Layer 11 of a small transformer language model trained on English Wikipedia (14 layers, counted from 0, width 96).
A neuron's activation on a vector x is ReLU(weights . x), where the dot is the dot product.
The model reads these tokens: "st" "ov" "sky" " Mun" "ic" "ip" "al" " District" "\n" "-" " •" " Mun" "ic" "ip" "al"

The vector x that enters this layer's MLP at each token. A number n stands for n times 0.015.
0 "st": 7 62 213 15 -144 -85 -73 101 72 -148 10 -34 -26 -92 29 -70 280 1 131 -11 74 -1 226 -18 20 14 40 -47 165 102 5 -136 -34 -186 184 43 -12 -177 -51 -74 56 140 -208 -41 265 -11 99 1 28 11 -12 -100 -167 -19 -7 -25 57 -14 -37 -9 -5 -8 -86 -140 18 -188 -72 -3 -191 -96 -219 -208 36 -121 166 -80 6 37 155 -50 -55 -131 -19 -85 -132 1 61 -16 -164 -40 -95 -117 53 35 20 -27
1 "ov": 81 158 276 96 -19 10 -169 -49 -31 -46 138 94 -58 -169 145 71 88 -26 0 -50 5 -28 162 -80 -92 -54 62 31 145 123 -18 -71 -61 -131 -42 -18 39 -157 -91 -128 -72 69 -314 -26 294 4 25 -91 -109 -8 26 -2 -116 -62 7 -65 5 85 -44 -21 -14 -79 -63 -110 43 -193 -93 13 -145 -75 -107 -140 -31 -130 201 -64 -160 8 160 -5 100 -95 22 -64 -95 52 69 29 -156 -14 -42 -132 -52 -110 12 17
2 "sky": 71 190 266 123 -104 -10 -209 -47 -35 -38 233 154 27 -71 143 73 176 51 46 -122 19 5 78 -98 -83 -19 -13 9 105 78 -76 -33 -2 -20 125 49 6 -151 -165 18 -58 128 -212 40 356 50 15 -85 -99 -35 -12 -16 -89 11 -77 -97 18 50 26 3 15 -88 29 -79 46 -121 -109 -49 -171 -15 -16 -82 -91 -31 189 34 -182 16 138 18 31 -39 28 -21 -168 -48 99 83 -175 -13 -111 -144 34 -43 47 -2
3 " Mun": 61 148 278 48 -177 -53 -145 -93 105 14 69 27 -3 -145 121 52 18 56 6 130 -33 -198 38 95 -216 -15 -118 -17 106 60 75 64 101 -186 -140 5 53 -29 -168 -109 -122 279 -150 -185 225 6 -83 -41 24 66 17 5 -99 33 -9 39 63 72 -11 -208 172 -144 -120 135 -60 18 31 144 -4 0 -127 42 -51 22 173 -15 -186 82 136 -51 84 2 5 -89 -69 -77 68 -4 -223 -14 -4 -64 -45 129 124 30
4 "ic": -2 166 92 85 -71 96 -181 -75 44 -41 110 56 -133 -57 198 -123 228 -30 -76 -49 -39 -136 110 -89 -33 -24 -98 -15 41 67 99 -139 90 -177 -242 68 -88 -54 -18 -128 -205 276 -47 -85 146 11 -164 -2 -151 -17 40 -41 -47 -31 41 -147 -23 71 25 17 98 13 -47 -11 22 47 -150 124 -123 -40 65 123 227 66 284 -102 -40 94 185 -127 35 96 -37 -110 -247 -140 -15 63 -120 -81 13 -49 -2 32 -21 78
5 "ip": 78 112 165 3 -74 -3 -162 -49 0 -9 254 11 -40 -68 217 -17 268 17 20 77 -53 -164 13 -119 -130 -9 3 -100 71 103 -41 -200 56 -182 -109 118 40 -234 -116 -203 -114 280 -159 -73 124 11 -133 -98 -113 8 104 -62 -107 -23 -78 -95 -21 120 113 71 78 -64 56 -67 79 -114 -50 85 -182 -71 19 145 138 -27 229 -2 -61 69 74 -3 35 87 -54 -77 -165 -27 66 63 -121 49 16 -106 6 74 119 -3
6 "al": 74 100 226 -12 -136 -54 -110 -120 128 37 222 106 -58 -90 34 -11 281 36 -48 -24 -52 -15 34 -144 -70 60 -5 -102 -23 71 -36 -152 97 -74 -55 173 -21 -61 9 -126 -30 298 -71 -104 268 37 -89 -103 -115 70 48 122 -55 -20 130 -61 -4 -5 40 78 57 -84 5 -60 23 -69 -99 65 -270 -107 -52 16 182 -25 232 -172 -144 30 116 -51 -41 -10 60 -36 -105 -22 -70 -18 -157 -31 -34 39 130 36 76 46
7 " District": 198 161 142 62 -145 -44 -103 -77 181 -23 182 -30 -15 -185 -50 157 143 26 -21 -67 -29 -48 33 -45 -19 123 -22 -23 -12 -83 -129 84 256 47 143 107 51 -151 -190 -96 -104 184 -122 -95 218 76 -31 -37 -63 30 120 81 -8 73 68 -7 -22 24 80 31 22 -41 -109 28 -48 -15 -157 58 -213 -22 57 61 71 55 119 -162 -171 94 144 45 -185 55 39 -18 -151 -67 -85 38 -87 -34 5 -57 124 272 76 40
8 "\n": 54 49 174 -95 26 -121 -161 38 61 -27 16 -139 150 0 49 -34 244 246 44 -47 -21 14 132 110 19 62 132 -140 21 -68 25 -150 148 -160 73 183 -48 -69 -81 -97 -112 111 -180 -117 162 108 159 -141 20 -45 91 112 -53 -50 -7 -71 99 -48 -58 9 -109 -21 -60 -75 6 -67 107 80 -259 -43 -193 -182 -40 14 167 -105 -84 -11 61 24 -114 -112 -144 3 -13 11 -126 184 -50 -75 -152 -116 70 9 86 -100
9 "-": 117 125 62 -22 -1 -152 -120 39 8 -70 78 -60 27 -75 74 190 66 127 -83 -85 -36 -6 139 -39 -47 132 16 -116 -71 7 -1 -50 283 -18 -86 111 60 3 -102 39 -136 231 -43 -114 201 167 138 -74 23 35 -22 55 2 -25 -65 24 16 -46 20 9 -50 -4 -5 23 86 12 -105 73 -471 36 -47 -102 2 7 168 -122 -73 6 43 9 -111 5 7 19 -173 -51 -4 73 -73 -207 -111 97 63 95 93 -169
10 " •": 117 97 101 33 66 -71 -129 -114 -42 -175 79 15 -12 -121 176 163 61 129 -156 -4 -93 -57 20 -65 -44 110 -60 -154 -24 -85 -19 -11 183 96 -87 30 194 -80 11 -12 -156 216 -135 -79 181 95 89 -168 -29 92 -5 -54 2 -110 -111 -40 -18 52 49 56 -91 -79 -19 -10 72 -22 -115 -5 -353 102 68 57 119 141 99 -22 -201 -82 37 7 -88 -29 4 232 -235 -158 -2 120 -48 -133 4 91 36 -5 26 -77
11 " Mun": 23 365 113 98 -47 -58 -91 -42 131 27 49 -56 -143 -85 55 40 -91 168 -297 89 -80 -92 131 58 -149 -45 -127 1 75 4 138 28 52 -72 -293 111 66 32 -69 -24 -152 174 -44 -129 195 85 17 35 -35 262 50 -16 -96 -58 51 96 90 130 128 -84 169 16 -134 114 -37 10 77 75 -35 22 -10 84 -86 133 99 -73 -245 -47 -32 -74 24 -72 61 50 -190 12 -16 -185 -127 -47 -23 -75 -98 143 51 79
12 "ic": -1 170 -121 47 119 80 -132 -92 40 -179 32 -32 -154 -61 130 -77 86 13 -136 -109 -109 -81 131 -95 1 -51 -161 -141 -12 18 21 -112 70 -135 -351 87 39 -42 -65 -113 -208 276 73 -62 72 50 -152 49 -124 138 99 -51 -49 -122 51 -82 -21 75 -4 46 226 128 -48 3 -18 105 -240 35 -25 -24 118 175 177 95 285 -103 -47 1 50 -89 -10 58 -51 -21 -163 -72 61 -9 -68 -87 -1 -149 36 -16 -87 117
13 "ip": 98 131 37 -33 -42 92 -152 -49 -4 -16 238 -41 -65 17 92 105 167 12 -129 80 47 -113 72 -183 -120 -56 52 -191 22 56 -40 -178 -64 -142 -163 146 77 -291 -101 -256 -129 296 -166 -151 74 68 -59 -4 -74 110 159 -143 14 -69 17 -98 -103 67 157 139 115 -33 -14 -37 131 -15 -115 109 -158 -77 124 191 131 -64 132 -89 -83 44 -79 -37 -13 67 21 39 -85 105 158 -15 -94 -13 27 -45 -10 91 139 3
14 "al": 56 107 90 37 -102 -11 -34 -48 43 58 67 90 -114 -19 -29 38 177 35 -258 -40 -76 16 89 -183 -147 122 -43 -138 -96 -26 -75 -42 152 -64 -69 232 56 -22 -4 -201 -54 363 -52 -103 229 25 0 -35 -61 66 91 30 17 -85 83 -30 -97 7 14 213 171 -26 7 107 22 29 -71 111 -309 -23 97 49 197 106 113 -139 -203 -41 32 -11 -69 55 50 68 -86 -1 76 6 -116 -70 40 94 129 94 118 122

Each question shows the input weights of one neuron of the MLP. A number n stands for n times 0.00064.

n40: 6 -85 -49 -69 96 34 -16 115 152 -14 -129 -59 -70 63 -70 -47 116 85 -171 -36 -59 48 114 57 121 -124 41 3 11 -9 -116 76 -73 144 -19 55 -20 127 -105 -118 120 -13 -25 47 -60 -17 -44 -114 91 8 -65 24 92 17 28 87 -107 42 114 230 -129 -78 -14 -6 9 -98 -204 223 123 -97 166 52 141 179 34 -197 30 -141 -116 111 92 -96 -6 -19 -43 70 -35 -23 -72 76 -9 98 14 31 -161 -39
It fires most on token 14 "al"

n658: -22 11 -30 -25 -39 53 183 3 -5 82 139 142 6 -31 -14 -52 90 -123 137 -83 -140 3 88 -37 173 49 -209 -62 -6 32 -76 6 -67 197 36 -130 -53 86 144 16 66 151 -131 65 16 35 -25 -57 -3 36 34 -21 3 206 -156 -70 -25 119 -42 127 -30 148 -22 -53 -100 -25 -30 80 -42 -218 67 -77 109 -111 170 -62 96 -90 -6 14 119 -139 37 -32 35 -61 104 14 75 99 -45 67 37 124 185 28
It fires most on token 6 "al"

n249: -10 -57 30 -170 139 -74 122 3 190 50 20 -3 64 -258 -84 -190 146 -306 -156 27 -51 -122 -103 -120 220 111 -7 -110 -31 49 113 -95 37 103 90 -77 139 -95 77 126 -50 54 74 69 4 66 -87 -72 -7 -10 100 -94 -64 123 37 122 34 -151 -127 7 149 -203 140 -17 -21 -7 50 38 271 -55 -71 163 88 -118 -130 -81 -10 65 -48 14 -62 -63 52 -120 55 252 -116 0 244 27 -240 -17 142 -34 37 30
It fires most on token 6 "al"

n560: -36 -81 -32 84 -140 -58 -64 103 -110 -12 -12 145 91 19 27 -173 -60 152 -143 144 -58 3 92 -117 -33 -106 -9 -22 -88 -78 -25 -15 -67 17 -192 6 97 199 -21 -63 -30 -59 51 -41 -225 -3 66 71 -101 -88 135 -76 -97 0 76 -64 18 -27 55 -51 190 154 -110 15 -214 -12 176 -3 6 -31 0 152 -15 -97 -58 -40 -69 116 0 135 -26 15 -140 38 333 -82 -12 -213 -96 -193 -58 18 34 80 -120 -135
On which token does it fire most, and how strongly? 11 " Mun", at about 1.1

n260: 86 18 44 75 -25 -46 154 69 26 -170 88 -46 15 -6 67 -93 -204 78 67 -9 159 95 -152 56 -66 110 162 159 83 -28 -90 -52 25 -38 -9 112 -25 56 -136 84 33 -166 67 12 58 -25 109 12 250 -104 31 0 3 84 12 104 -80 46 288 -15 -99 -149 -28 27 -125 40 -24 -44 -105 47 64 9 -227 43 -136 -21 -187 190 -28 -22 166 236 -94 -29 29 25 41 6 -21 -90 -130 -82 -109 -200 6 -121
It fires most on token 2 "sky"

n304: -61 3 -139 54 284 200 123 -87 -107 -86 -85 -61 51 -42 24 -231 -20 127 92 91 34 -123 104 -179 -70 -94 20 -156 65 -186 -21 85 89 81 37 -57 75 -89 -121 -37 -101 67 -203 96 -73 -81 71 -21 -72 -95 35 20 71 104 -3 27 137 91 121 -17 -100 -51 10 -27 -132 -364 -184 -87 29 24 37 -80 147 3 -31 300 101 3 183 0 -49 103 118 75 26 -106 104 148 219 237 -52 85 42 69 -115 111
On which token does it fire most, and how strongly? 10 " •", at about 0.93

n12: 129 16 -83 -228 -57 -73 -98 -61 -233 58 115 -30 -30 -7 20 -26 -78 -120 23 23 -172 23 252 258 -26 -24 55 -50 40 -7 -94 10 -53 123 206 -183 -27 115 -13 91 -13 46 -66 -100 -193 249 65 -60 -37 -80 47 105 138 -10 -146 50 297 0 -17 10 19 -102 -23 -7 -162 26 221 142 -195 -34 109 52 116 -46 40 -80 39 -43 -134 34 115 -29 -34 -315 -16 -10 60 -137 147 -80 -20 96 84 13 -36 62
On which two tokens does it fire most, strongest first? 9 "-", 8 "\n"

n119: -159 -74 25 -151 46 101 108 94 -53 -44 146 -16 81 139 142 -13 10 -61 104 -180 3 -33 59 -82 35 187 121 -20 36 201 79 104 157 -31 154 -13 -13 -56 -26 83 26 64 120 -98 -95 -50 16 -33 -220 -7 -20 -37 113 -70 -97 201 236 39 56 -74 54 -49 235 -61 -126 23 54 56 179 23 36 208 -85 -29 96 7 -179 -55 -171 -231 54 54 -10 -253 -12 10 6 -3 -6 243 56 36 156 -111 -80 183
On which two tokens does it fire most, strongest first? 5 "ip", 12 "ic"

n169: -94 -40 -27 -158 -107 9 24 19 75 205 -172 210 101 -198 119 40 -31 -96 47 161 22 126 144 -16 9 45 -124 169 94 -3 -92 22 -133 -54 31 -152 -69 15 130 9 84 9 103 129 92 84 -115 -102 200 72 -19 -12 69 -118 19 -13 101 194 45 53 18 213 60 -125 -10 -229 -52 -3 -6 0 -148 0 117 -81 191 22 -232 -60 -64 16 94 46 -61 51 54 104 48 36 -78 181 -143 72 -176 -32 146 -71
On which token does it fire most, and how strongly? 1 "ov", at about 1.4

n348: -40 -126 86 45 199 149 15 -50 41 -45 222 -58 107 -158 124 -81 -18 -153 49 6 31 -141 -12 -31 45 103 126 -28 67 31 108 186 -34 -84 99 -6 165 68 -100 129 97 -137 61 161 -86 82 -121 -3 -213 110 235 -6 -82 54 110 -55 52 -33 182 108 -87 225 31 67 -103 76 -84 -28 46 25 -31 -24 55 198 62 15 -216 -40 -53 -80 77 6 -69 -3 108 -13 96 25 15 -142 28 134 56 -22 -154 -60
It fires most on token 12 "ic"

n286: -113 79 -35 -75 66 145 -111 -261 -252 -280 -90 80 40 -4 11 75 4 18 225 -100 94 117 59 51 207 -302 193 229 182 -19 228 192 -197 107 -39 -180 -15 -21 -4 89 -94 -58 -80 266 85 0 -22 55 84 -65 140 115 -72 82 -47 130 48 54 99 -65 14 98 51 -108 -41 -149 -75 -15 -173 15 25 179 106 -181 129 -149 -39 131 96 -103 28 74 48 52 232 -120 -139 113 72 44 70 -58 33 29 -40 25
It fires most on token 1 "ov"

n689: -171 34 -17 -125 -7 -24 -68 -67 212 -100 89 -27 137 -188 99 202 -81 -3 -38 -105 -55 93 -21 -170 283 197 64 73 -209 -21 121 123 -48 78 20 78 -151 79 95 151 -78 -19 -31 -17 119 18 -132 -10 -93 75 153 33 198 64 161 -3 -221 85 17 -132 104 -10 0 -99 -7 -110 -181 73 130 -97 -158 152 21 -38 191 -31 105 38 -160 -250 -83 30 -95 96 167 -71 -26 11 30 62 -83 -188 42 -211 -139 0
It fires most on token 12 "ic"

n161: 103 -170 9 32 -257 122 67 16 -49 66 -77 144 -99 -7 -143 13 -50 129 13 -73 141 -67 -23 143 -88 -92 164 39 0 122 -16 -13 80 -144 -104 -244 -125 90 48 289 -44 -48 13 13 4 86 -92 -39 32 170 -211 107 -22 -120 -208 272 0 32 55 -38 41 93 -90 95 -124 -141 28 -78 73 175 10 28 -29 -35 13 177 82 -19 55 -71 -53 78 0 154 95 0 31 -70 -44 58 -175 61 -75 36 -92 222
On which two tokens does it fire most, strongest first? 11 " Mun", 3 " Mun"

n279: 58 13 95 100 -48 14 110 66 45 80 3 115 65 142 -118 -47 30 -43 27 57 -136 99 138 55 207 129 137 69 248 -42 86 -10 184 26 -13 238 31 7 -248 190 178 -13 -47 351 114 168 -218 69 75 224 86 -29 -27 -54 -143 -68 -55 -27 -17 90 -83 -132 78 -51 -69 -78 -7 -142 -3 -65 -44 7 -41 -7 -100 184 -7 150 86 -152 39 -20 -42 108 97 -25 91 -77 148 27 100 210 -83 113 40 228
On which three tokens does it fire most, strongest first? 2 "sky", 0 "st", 7 " District"

n651: -36 42 -112 59 -36 -66 94 288 -16 -71 85 158 23 17 171 175 -6 52 -149 88 17 -159 -174 -53 234 129 3 -121 53 -78 77 -72 -252 85 55 13 -63 32 75 -55 -49 -89 -121 106 52 -31 -55 164 70 139 -167 19 -23 55 26 -118 -226 -56 7 3 -220 171 20 -144 -57 -125 100 114 -94 110 23 6 -33 0 7 165 110 262 -124 47 -10 -19 -148 -111 47 -211 -25 153 160 -97 80 13 -172 23 72 42
It fires most on token 10 " •"

n217: -36 139 49 -14 160 72 -103 130 55 116 137 47 -40 99 -147 -53 71 -291 -87 -32 -134 98 -106 4 50 178 -92 92 -7 22 -179 134 149 34 164 293 -196 -59 7 11 108 -78 -61 28 77 -63 21 -136 -270 -268 -7 35 -86 64 282 69 -51 11 238 46 -32 105 -76 -93 -18 -123 -78 -81 158 48 -69 -36 145 281 -81 185 139 171 95 11 147 -74 -15 -101 138 60 -24 -224 139 -66 -132 36 41 -26 0 139
It fires most on token 7 " District"

n589: -49 -164 253 -6 -119 -246 104 -78 -150 113 -76 251 -52 19 -42 -30 -54 75 33 -9 9 -122 -62 74 -30 -34 99 121 -104 188 -22 197 -83 -159 144 -21 -140 -9 24 116 27 -173 -88 65 -41 -116 42 43 31 204 65 -207 -103 21 -21 -100 -80 -91 -55 -33 9 -24 -104 -79 -75 76 36 87 6 -74 -70 -156 82 -42 -37 12 -78 -3 40 49 32 36 -158 -85 -110 79 102 13 12 -46 -126 158 -25 -80 -178 69
On which two tokens does it fire most, strongest first? 0 "st", 1 "ov"

n143: 57 -96 50 3 -138 -77 -90 79 -84 218 154 -23 -129 23 151 -79 -53 -67 -20 -48 -100 55 -75 -281 53 68 -45 -9 -40 -27 61 -100 3 16 178 -99 11 -94 -82 146 122 -64 117 -17 77 35 -71 -73 78 80 136 19 -6 -84 6 37 -40 -159 -55 -23 64 100 -43 82 -96 -77 -70 73 160 -101 94 -113 9 -100 -67 -6 39 -129 64 -148 -127 -78 -47 66 0 -121 191 118 23 40 -225 -123 -44 3 -28 153
On which two tokens does it fire most, strongest first? 2 "sky", 0 "st"

n710: -138 -73 151 -108 18 141 -3 58 -94 -176 -7 109 46 18 63 -338 94 3 85 -70 64 -124 155 -86 167 105 -35 36 -32 -120 -129 159 -128 -98 -115 46 -78 0 235 -111 -147 -63 -56 -69 -147 -234 -87 -205 64 57 -126 81 102 49 184 222 -125 4 36 217 73 -78 75 42 25 -88 191 76 -10 32 188 -125 39 -71 -262 39 73 7 11 -40 65 -97 123 -180 -118 179 10 113 80 86 -218 -28 -101 -157 -91 105
It fires most on token 4 "ic"

n660: 99 112 -147 89 -82 -84 -3 114 -11 139 29 -96 -102 -39 -151 72 86 -83 26 26 -26 50 -3 24 212 -60 -23 -18 -32 -84 30 44 64 -3 -98 -170 123 37 -69 -257 182 -177 -162 0 -91 -12 -150 24 -41 85 -101 0 145 -3 93 180 144 -6 -74 -12 89 64 135 -64 3 35 97 56 36 -65 52 49 -70 137 98 -29 -14 -129 44 -157 14 3 -42 -53 42 356 92 12 -3 -53 124 -38 21 3 -81 -101
It fires most on token 11 " Mun"

n281: 10 -64 102 -30 -24 58 -42 -21 -29 -66 -71 3 191 -59 258 84 94 -211 75 -94 -48 -34 24 48 104 -39 -10 7 -106 21 -41 235 -48 -123 44 -121 -79 -145 7 237 -84 -16 166 160 107 91 -7 176 45 -174 -28 117 61 57 146 31 -14 -125 -97 -235 -187 44 -157 139 45 337 -110 -49 42 124 -72 228 205 231 -117 -10 -87 -133 -14 -35 13 63 -177 23 101 -180 10 49 -40 38 -48 -10 -59 -76 111 -81
It fires most on token 4 "ic"

n379: 64 93 -21 9 -12 165 0 -13 93 -54 27 85 67 212 70 -178 9 -6 -40 -6 -21 9 -44 -9 -87 66 208 -165 95 60 112 -49 -43 129 -12 -164 34 0 -27 48 146 -97 82 -87 -7 101 191 -59 -80 40 44 79 250 -63 64 171 -62 -12 25 48 -18 180 83 -46 222 -6 -57 47 50 -28 55 78 6 -49 -25 -37 -51 -6 68 -115 95 -216 106 239 20 339 15 149 52 -136 56 77 0 0 -206 21
On which two tokens does it fire most, strongest first? 13 "ip", 10 " •"